Layer 4 of a small transformer language model trained on English Wikipedia (11 layers, counted from 0, width 128). Numbers have three digits each and are written without spaces.
A neuron's activation on a vector x is squared ReLU(weights . x), where the dot is the dot product.

Input weights of the MLP neurons that the questions are about. A number n stands for (n - 500) times 0.0022.
n2: 373418488391623627599317554430652578577500743736358295587688575438609500811615424742613496436417444615380607500711427259404448445453614367393714571516540619446558575511292627496323096537660669399535362635484399560434430353488523524587444508563575197605483693334302679665500547534423365413585306500417139595465424439356396606618361569488620431427394368732354473547508511472344562287554
n18: 522604472720349430653511391662471700600487376482639693529763374325529354525718392424592593395676281519528573457540570407431573560549372295490316611581475364535544320633390385469546685423335364528406419538388408629547668430621468416456670716450426405811537566333653507537602443404371639598614389453625564597532347489453491538312432476710482469680448576571264365553679303424448478450507
n25: 449842658462504516291512334573658383638477361375438361578662504572391268520673430383551516871426326431452356576442232676408500627269247679333768627389492192484477422596764582397492658453437219529488475323521387347652295564451512508626496440203356500655549542500387397685601664555320484369563718389619602554512526465518363520360508548631354396601571522357582707426286428738530528377294
n37: 415468486355417427377510520458452581471439482530662619455592394472580483715315562312555412406565281682490560544528477551521336487376548382559358503627176674536517479417418601451531351521642636512742704430572517617416396309548399447418479308679452325367603443425430556668490510497547597606370493598405374297497306426681522588602479390558597527855497569575698675486524450316269470531586
n43: 555422460657462724506583564544343402506535508388412735276622680466592361534599581522522624437562535484509497379534539674469452555390568543692408512519450435596553444474723484542549572497617459577446704452653485598443673418478411459473375555509321567376457577668494218665348388375573509361334438454367713628556447426545438640612525670463428562541449382512460476478540546443577618568331
n57: 673456521663372360723858508369466537496528438459620323441417424519672816596524385605383685624462651782110287453368406411633746492841370571435688513356589377549558704476553467598445307448386440474640609306632600649775467459492483669698359324467580413370612348268634692478525546642451552697786563472412378449479563673416601597235517640252616700426337537450517594496432508581395650585403
n71: 571188642562615479403434683706526719559480610228356424732636589465414480384559585762583525860530337474467034527483500567663414464442408437369550433539504542619503318602197680415399513426398384559414413381479554520623190169605492318597406825604400425405504496346487614394086479621385644573552382555546454373601364519551567391439424397391517408366597567479601626508217353817596507525601
n96: 415517508416425592492390374650308435581185736698574451508522405489584476386307621416349784454430582509463512527691412541575567624784377561276569566436342434728507301623358482381578379521743473485344385544566463378522205613558680610500467569692691532698482344409369763591764801405516524542513603550529307450516611538418484551300434367594856673284659555471146484463218564353333432492358
n111: 299496302446420655646624689663720566582683573565492342395699441519624642574375589352299329445299583688656760573652472446458632492661375599383240529279352680528432290594656391375749703276431643522703461627609455484559541484617318646604377713454504393436475273569500415544566412372704341638693659457504558508587639793685480556431168529309576606431504522354329528554496250233457399617566
n113: 530399437796677340396592585699504298528538474496560552541540714541622620371504477437340321534384482453500449265376562362458439563581526541565651687639440474652627282340547477428623618265305525629507731511338526564434493441358448750765606636648684478534580372462534641441279474450562457435277717274411519639340612656566536676539538566470352565604489464396347337601425352401535578223394
n124: 296484523514246496438454428545433591778363453375526577325552457564603447282435555442479527465481452358584451715281704465480389703473639400597401465404684310613616512439429625429358704492440529439387293678582393485497527622461481540544680577673427393334410718557350339605595663719455511748277601561496461726631504602260445790560539485419429490364284456566299642488687528638323665721800
n129: 410555517503623605458572414766549476442464521404365542619606441686354561524360672392512413475444645638469669413381239636450479301304569717318483385612468647510395588425447618443573359511369563509575414660553696616389561497382693496370729278528427380575425709545539520588452388624629450439550479558497278433368436414319517537371272483351351433633241577431423473635482487411417512692533
n140: 316646500470413657726252455482663370488600658383469447616419740375340536406446504643710410630666558297520324450375653479466458639512299635468537450329263413328614434569607816480303416530500516322448292395600687248562427682323504292622692474247559346648287424398626400591419566500327551413589570327381500458763482669696779437513678560385613561343464569233479592393438344450620446364629
n147: 503443633400588557449629550432335290473412686336631420485393627313407581632721324516694525470431575576518528644657380402559585646321421432553446496466335485412600606591486566420370327560437717430737414628588389566449404496746586507233606621568435682481553306533422468621322584604592562739548384355334424697688399349608540538317650624392511487620441532522402482609413667375591295587595
n169: 782372318723459468639613472467318540858267625512609377418511586477333428439488393529526618450401844586681544341640496656687433558637467723480617566453545426353520401355347575705557300466468422634552445336620649570424428468606634420469657444630461496479176685500349468414468726622584625384365570675471520471537544570772637567162533556679500565601366348569496282635640387463832607746509
n175: 486766374464555541593500576603324793468237527398214492430621682347409492439663562534659411626496540460314301725512357473571500808424550661751263365520371531425450667471715369504412692667534449497440436470566534633503424344647408655711625818584474451259606496514571291565542426548413555514532469457458519352550512682530558404520551406335724551452701384400264534396426671527363409593350
n182: 474526568437463451580521468574383585308358509543466514511386700453533535414554683362600471452544695553589669466474422543559478520564450730482418729714577613489494453534629424388666346399650641503387530656653371386283567379449410586458379731364668582363375467427622377473529710615560552397500732554330496427331527480753731441377431153554592732217395465634489542626573330493455619663470
n198: 358539455521561570360519418540443782430556500496647560769700564591427452630443576466271669773435397488563603458744581489327593542183496522613507753582531754555589511489504293595421765562347482627607461297569567457350441593632466613547378382545346537500594702427431314441337674402489579566496481370745665157455370555634554623461762352515450312527482547523492544519621465512535510265603
n202: 677616647500438597525651545727366589389473676698711446529507637253572492504461321559750512555774605535411596695762484599391631384467471451368447529487517281740574612435627460564603680338484680788444500464159398421485310727566430453705387414647352463508614671405513580085459467263738347560369496431677504695488354742527507476657483464586538619296607493516401460315322599517401654550383
n219: 405674385479631705573533618583439605407413639425525370386605423500626678398528668621613334497497368587297584299547312530544411403533487355655543547538588543552524470376647451333527727490371554521442284487349283300329382533337454706474699427460481493425566589634486574486533583359321484503579563426626722557729511559522404407490617454437530313610481535400500574510487641463448350500598
n220: 523384504418459601619313544546188613431580503613739441463527642558542608394430365483556311655485511613493507651245384574425379399251426478406526362473654422475443478389664558600744523205453634503269366682537657373444624522366684344521594481585458416561561596439420324741610452692721493456500284334363385410507504454249373543573485402611677500412407530415474187456664493526616552426201
n240: 543586415245677489724614566713621522476755620441411310459581395614569547596658530344640481371383592594349525503270711608443374381703582507514286414504515391576433617528432353478641637562334496279398573661451445350381522438283493531514371348311610533554587421651596598625629519529624436568277620563515612304541315520310399331442192229347584523396579467466410518526586693614434494639390
n260: 390641683657593583593371637654437424392529611606584172550462415660480564428522551229579461653547489443675564797220398620370315619500469691317595419524395589665487609601463433638385190663526471469293397587551382456418757686496351722537211492684423679468493290507457481625724531711406390447556442619477485418531355363491543422373418515373418622536545425458465421666391312469540554245488
n278: 561353500363515526454504508514465474496514517609536511362623615458695738538647218388671424426285417696534251465496511397574348400613432640367330546615624420489435608468306353415690508551537413338485335608727820391588631519561455677376403408606656643304618465356348459332338408592634296584520439358336375523352467385420579548535369392340465289500463483766603363393588662566576278201488
n383: 575587568570522518377375457561404593442568525251538402544392708446259493575517566519429692470558411424690323204628567402633619428357493558627464300718515351218538650605354570493608345391433400426475653322474554330513432518660453343375445341363558729440456265260663458584554573402599452533451569226359417331460477545371483434526602408453633401309363635290576525576431543289508642555462
n385: 411717302630265630558516521252551451395582406329528313805433320546224528636371483422641425415366528683480553488340435625492351527529376479444669371263651513383412601426576511472434669277613389368609719484819611198581308451612438329365449622186555328538615246466449488530500521648549548496500400663542517613604723696611613360174437557645356431406440654575658730542375331648665446538810
n410: 632535549608458404481455478493427489148627418485525579546463565402396437258776454688476673323694264500716427549458636379803546659411481470489515473672599390504463489708475210697579370644664575387423531530694560446320589422523455345486492401560489563585386702479504478373411523399681385486523462489643293492376427474416608728675538356605304702430456437696587500440443573358594277489698
n419: 601652620571484361386404328583730628568318486484450370610464598537525397444435738478417285508272485806464508534430520451455571610644456596630504724441254561354576304640683737680488591680857415615524408309504420365668460520232464538380681462741504520633524451329562586351292382414591287437433415470387387520557757425513633395416610460811574511479473586164305575273300422401230567504368
n444: 390533587383436517380531566566582531526556656524637356521557716507500545451441536672569433608426487474389575781681373324500385550434668458439357638390443588620526599681368660374763507616415647547627678610575448251516541625278577351567293467444533455486567451400576589441469401280545722661518507690743507493507693456668447561631475393605468410402558450219334391454713481486313399571544
n500: 523354508488526624661500517553427546516745522662616546317523644266457471179805171538640449354602652478762595551526422593221565670358500437533404466176564352718500474389528574748546500234476400410315609438743383440522525483517374596435675438626424196587169320457487565465479483601550452461478568520669399330534749497481571358727321504614582781452692627310441725631670574191557658513540
n506: 528488531893500397539473527531397504624540674454370344441528555457472576334625508483402539325512681488550287275536462527448536669400535349424577445374710575470624567635338377557617269363572530472538685462512450578362450404641710556642536373422333407376433117324764436381381488703531329382560363602668652500765517573357556489520492684430623469496957448582293678516547529631439520359607
n508: 479367576660383643647588458507418728529381366591518496589659376746630575481504516442507458276702423508409616303601511717520713301462642511530538589700512597575412488695600577388515367345481581623376540424555523515497265401512508754626551335489566397504400482333583728358120361507625463344246283327673350496442430482577765478528383632481453608576560531473388493554550454221412832485532

Each question shows a token from some text and the vector x that enters the MLP there. A number n stands for (n - 500) times 0.0062.

"ich": 455489542416442462513447513540500568569506328492378512515271519469448485530482480453397531544561370493478479327421569475489454453519518484528433491531550503494286526516471279537537536571479511776531480563466508573655573499555564485420505448609471441485362595530504439600509452581457704358546543411539490610492512433535365483594476514465518672503637471493408517538474492527530357507551
Which three neurons fire most, strongest first? n410, n18, n175

"|": 425479576359524478419475541376506485560592431519517493519193550471433502552449508400440475485553412459476534382356501439514483461488467477498502513519506438431316509473488429575493570443581487899512523504421511468640504468496520492419467497536509479412403585630520491477483434536411578330531503413522433399479539414504323402518510517465498692483559383516420536556539534551467319544573
The most active neuron and its activation: n220, at about 0.049

"int": 473511510363441521468596515432494611567599431505478522552154508462477448552437506446458504577649430485497517384523574535438485501525540444582419504568554455453378548474486253578501512567431431946492502550424493530606520476478529482487520507555560485505472515479523443497471464559516588366513443478520473554492551315508356423534486456462529556461552505500386453547419520514513295548543
Which neuron lights up most? n202

" A": 470459571363502541475469559432478569651586449469482533502306509487514467518453524457328495603601403498503513442459514453487497400577619462514530497510504480416261593488488409482473503470500441828604520496462446471633508481546481498456474492528505436445413585546491455509459444566436657367511446446500468554522490393464363449474456517504462658425616453492442457534496565560473322543649
The most active neuron and its activation: n71, at about 1

"l": 367478620359501486520520533406489576667578481475526489529269414463475505536456437427289492558540400481527496394505491454523461397513469490556500511521535441465153490488492376472397446442477519857522537521367540528645538528486495524461468495532469431476482500476466563583491469578453654480485509469482487550511510392501425457511570504486469626499632453501459464580430503541517224468478
The most active neuron and its activation: n71, at about 0.2

"Her": 437527540287451600481512546306475516608597458487501480517086467491532537492438522458323511523584376540448505408432599457495462467562493493518493540537554498414416501486503415497437431463486425754586525508454486506648559550464477516390524465522547456464439591563495487515497386613352580397477473527512524512520505397428418466521447619440478653502621465488395482592490559543488362534549
Which neuron lights up most? n57

"s": 382500564376468535475517524462531597588627434530465526573233411491534492544461432415362537596553404464467547427498477447483452434478459490557488483489468415406327508448468312536430460456480493912609532553452479510604509476495483489446424508543581434539374578554513473518489474550440622394527487426525503532515511427513470486513487556489519586457636492496366470550458522480504268487554
Which neuron lights up most? n198

".": 338521616280447533475519588504511562581479448562500521532292430456545498475484491404349488490556448475480526393573498533557464430528563502563416504502496481412232516493477373541528501489533525859617486563474488427647522461489528491408509464555566461455371493612507485501495455512449641434498426439509456509552528329524314497530446477490515617537537422495398476550621512591494254490559
Which neuron lights up most? n444

" been": 417480569409481547462487536302518546516623439493469427563177519454525519492385526485400471520535413480507475370518533382463453389515574472500474498444540408479264547458560280500482528522584465848523481529439455533596516538501530540430480473497548425408411597565531492501496436497503595360497534416559510503481565228541375474554445549468495612450573429491377512537584493581495395449593
Which neuron lights up most? n444

"al": 480483563499503519477537564416492548586636388432526530562308457505501477528525474449394477552560472459524499427489502469437498485491487536535487481439577446377359518524472316517505480474510438876558546600488494538668581503559488484482573525546575418455436552469546455521519429589420564296527513474549496520522545306518366504563517539478478729445643476492370491566523593525472365531543
Which neuron lights up most? n500

"I": 467476633307473503477551564451458543642554512483498529546258452424522532509425513405316487521567470517509536431500570486465482408524583513551418538525536448483214590449426344561446519480540482803609522552427488521597545457497461492424475462572519472501451507522492392516459453480499737431494585444502505523505555321501468425494420484473478559511646416526388465536499558622508293487543
Which three neurons fire most, strongest first? n37, n240, n444

" C": 427520620369507504490474572435471559593552512501501527484281487513523473510467528411473497522650397535495473446483527460444561384534545471559550475509477479439310548483373248524509522491500452785607524499372439436628506515488507487395499545499573475496395652497479439507438459571472675394479449469544468574535482417498401395465495564524494677401602365495452458539487559568486259513518
Which neuron lights up most? n202

" solo": 460469632412465555449499535406467573580598455538476464600216485513471495518449536464465507452628435421468496429460611440463473445588525484553535533471479500400427549434509416526523480532588433800562473496406503498612533620454487470466507506519599436420373629411506464516557449497418541363542485390537554555529515317484342411499516494469480542449669418507369470524546523608485363533543
Which neuron lights up most? n419

" saw": 438454552390475471404509540353506554508649488568416454557174518493460511540443517434418531499526415463486527402481582430472421402488467517522487567458488419400324548424574306505501491501568471819505383468470511497670543576514470490357519565545539419411477613623523516507521494513427546411499466436523477552518519259497337488520489474501489648483521405482434466573548575612498380504526
Which neuron lights up most? n220

" Sha": 346487596307470471453537478447488547610711452405525533485294550466451479558512479404437464524573490520462589375445594486509535299529527514559523534549495462491366588469437405446462470576546493809561441549445476533601464574525438511395508500589551431446347556612525451548479448594459635445536502552487527567500515387529384389484483530441467602460583434493431506530511543522482273534533
Which three neurons fire most, strongest first? n147, n129, n240

"sq": 375536628421498500516565533471482511595641359543506557479318501453511566479485503505495430555582450438498472385531510414495545403514477480597476547504539531539200489498545374527479480511476470736608507536515479614513532512495485485403404532542468370506359528594501562569586462599314597294516501565493517583472514628533268375503588484441524534527558486499381471542405530510498326507577
The two highest activations, in order: n219, n111

" a": 489468511380514536452463543261499538587562384453504520539231498489487500505421522473364491536543427480482474427487569531516486423553594478482528486449491426432295607485542433472483508475560473914560502491404472553602537517509481463454495509527555421391343580603504491507525373535384576473483496392575521504491499377485378426507475465452480675461535439503426433541532576569503392567611
The most active neuron and its activation: n124, at about 0.14

" depict": 523460525386485446439471543402520549574657459511412419560087518476478478585408518513424561469512433416482523425444548510494488427565520516465479553452456514430395576477555351498507539577566471750507443524450538547648511556503528485360514519628551450462454674564538484511485462547443582311488418401496489572422476355475305435472499492488520660389563447468459540567562527588489366512530
Which neuron lights up most? n419

"7": 427467601505495499486524580406549531549530487499439500550317535460552536511421506358407469467524452426480525363463492419453489412545496469603500537508460487451309588454460416480549539443443515909530512538369531549553545479451499500510531460583568440485462543581494465432507516567411640374453539389511509528476545306514286404514505500498459626522618423416378511551557542556541360514560
Which neuron lights up most? n113

"\n": 442462533329479534491534586437540497566574427545533467560170572430456505554407562427492507500523382461512525417443532448485485456482475494455526511492469405413346549520516327515444529468535485839555537511455519501711545544594502482401473444529614430418298541681512423492483499506421550367488462527485446493490496272481407364498516473505467607485548390543416565551517525565459355526557
The two highest activations, in order: n385, n182

"il": 442512557497505506488509523548520617613492415517417558528307398443511528494506455430433511582575374471480537336498460484505471439534491461444464486478528493414346472492499362544528523479515518848513518545422545514687566513462502471418497505503575466537444520438512403574565445621478577422498520481494497584503548352535369486571470501437463686497671443479360504546519570521510262511534
Which neuron lights up most? n18

"A": 427474603356445534473495549429511559623535457489513557503345434480573496491470525389331495558555450523507551435506552496474491417525614461535515503520504458491194642488418361573500523489564482826628550476455468441612551498515503480385523519530553411486478582588486446512493459554424655461486490444490473544480526275497375460504436514458462661482563449493383424543546580564507287514579
Which three neurons fire most, strongest first? n37, n444, n124

" T": 450497630332514497521451608353560505625542516443536541527295506479528504566465561383368512494599398491518536341455512436456537309499526526515463534497547418489332508448445338510474518431550466765605508565446417502666503517488457498439479494555557476455334553550495429499453430598451673440510527466511496544546471322456329401493509496489512520487605369541445487549470525550507278545558
Which neuron lights up most? n219

" Ne": 362490565331472532469490517437507568591627374450478500562230449430457532506518531382387464586607398538513524423533557518519537346530568509561519535537471468497349553466379341494474506598565437780558485561468487578645530494530501472388537500533478442437368545503464427567494440585464734424518478534506567557467516418488324379494457526449539559436543479489459538556481593552454253511477
The most active neuron and its activation: n37, at about 0.3

" later": 371445601439416544452422498435540553547648504530494479525218518458446525496442515432280541473547471451498418394479588441465510443469551510487491479529505510394315516420521304500499522557502464821516490432452559554590516538490532511503523506483559397466339616556499512516478440569413627332444480514529477465450532374470281478536502588495473565439601452503429525597549542653493345506534
Which neuron lights up most? n198

" F": 415486613300494515508480608507500568583484493484504527487203501506557532554504602405401510616668424478469520406520530446447538329516530509550518518497516482452360562468424358529508503442493484764544501568429460446618510461516500506383536546537583464514458534509513351523457468494449590408491490466554454596518489200473333373488532499473488563451549356523485501586443510578526261533540
Which three neurons fire most, strongest first? n219, n147, n71

" bi": 514486568292494479463482516433537580567600468440448453542242486420489544532457500387438491506592462490552484344420556404508521349601559529492540511520495416438362467508440391482442509544574429791531475546476453539638550535423481489429526451507529474480417663481469442501530501540394598372529462435568531577549505295470369355433527491429493531477604431450435474492454574577465282549469
Which neuron lights up most? n419

"vis": 448506553320384533534456505403545543540466380508430502486190462418485516507449482481313546581645432415446539401469471500493502405516492478550507503522465500492348523533457289528509525389451448677587428619486499507693630494478552431300473531517559472438326615490556507499546458546426576408487466450513483602501504407506373476557579464440481617493593419515394589544460563525491438526556
The most active neuron and its activation: n124, at about 0.4

"ke": 393531537436501509468615510481494563530537387493481511531297435507501537530525444349417486480540418453485499320481536482473457378520477471595438505481487484398395564469456310513540494493545490878526484607489471491654582554527551462471521489566548444452387624525564453457476452580490585416532492435497505571463542337579400472568540493474522614499561389491350507530518552565517307457465
The most active neuron and its activation: n278, at about 0.58

"ing": 485508562476440504451521478430476528571582468534457475549224430546505520530451438505433510551570476489507542358494571374536432400486541500520472497455493512368413504432476394520520482456522473886545520531497497524636511510476493449472527492543630365413336578602537488484510485591454574389468477382504495517485546335530383481514501530511495606431597394506411442543522561574471303498600
Which neuron lights up most? n169

"rin": 402473550328495505451472568489458590613521375519435467526197451496483514497442481453433516570596416485525551408480490526426504447448544509528462489574462449451415537522470326490460434494442525714550541489538554558646502500451478440382516490589531388460491533486557410536540481556405601399607444413526525608567531253530379404522548393452459525526654433467365561537509532553511310534568
The two highest activations, in order: n37, n147

" story": 428487551431453444471531519395484551568651552489449434556209489474505524548462517471406507395526471479481473438461572444557467377496491480526449491463490498395275568532460299533528543527578475800569467623484475482613540566522505449413493495517559380437304644584465503515510491541401560332519453405533534546498512389498406419503498533534534518454624367465356477561568463636494383518497
The most active neuron and its activation: n506, at about 0.13

" |": 456492589390475458472549548380542562581570404497481475507149535487490496520439515387399477489504437441507584367437525398502525453534525495519508497453504478327277524447460406498468546453566488820513471537378525535631547509440503480466499516543500459395434587622476466454485469578428552434476479382496505458476495419510362439520517491475488641503566390496387513584592537552487332498609
Which neuron lights up most? n124

"m": 455504603458470552475490573428533619568569467520395490539321481515535549527445456441430536527522424449476516355415453443494493446520511508540410469512485433421292531480493309517484497431545462918550527662396492498673537559491528488465508449581540457475484543531535465475488493594505545465512509404481493547586551530530395435556491458475482640481619438516354495536530514573499269504499
Which neuron lights up most? n111

"2": 414458607496540475500521574397523557563636472483443518574353509460552534526449505357399484503518416437494535342489484391432491399553493504580521519498524481443348547462485405480575545414487531913543505557376521561563567484436508471489514452552601466497441537535500518448509525558428640383416545446496501523477541371518271460507509499491444626519605412467374499557545558574530341490554
The most active neuron and its activation: n113, at about 8.2

" This": 523435576461522511473524523342468585593594401502507478502110536469482561527432517475435554534629393481446485468450566406524472417521557518550562514510464456431286599463544401504501457502544488843529517515502531535690546531491478445410611490514581470421442562611495483555522380514403571376476548470529471480491539425470369439542427576532475554470565424486420457552563566609458427529583
Which neuron lights up most? n57

" God": 436490606350490439444465507501416535591653437458481444530180485444535493566436510413297485491609420554496585367527543488508494305502534491522461515528471474469422469504502345573502546550499520797576484565433459541638491523549489524404475477558581373470426579506530448553483492536509633349528491477527535588492523416516402397541418587476521557470567465497411463501529484584476359603585
The two highest activations, in order: n111, n37

" Hal": 363540545284472438426496553400492572650596491452521477534278493460503520508501514417387494560606393515552530417487597523556504366484549447619465524547506480469430558489493335511501483514427441858561465523461499526638469521446479524368582485535511457508374495488524469545497463597423632449507497529527483532458476312500396447493492525464488605459621327488465506509499531596478245519516
Which neuron lights up most? n37

" in": 390483533382477511438545529362532557536513433500534542504208509482484519561451522502467533520514432477513474380492539433482507486526510555514510543470516438324355553398498387518511528485534459857528482548418513501609549518494492504400425506487588433442410579708499518517494470556398531387490518379536533492507512304527167472499479484461478665445584395512483515549569552556491362462583
Which neuron lights up most? n219

" Wa": 399505677348515524462450489517516552584609462443511504577277575500460451569505461360395531547615409543502596450515509468512533335495640473586495560513519459482352570467451405494464466474565476764547488546486483518694456563512510514405499515493516459449502627601500510520476419528418658408506452551507535589544488360502291438490511542472529630443575347508428519571489595529508286525559
The two highest activations, in order: n147, n444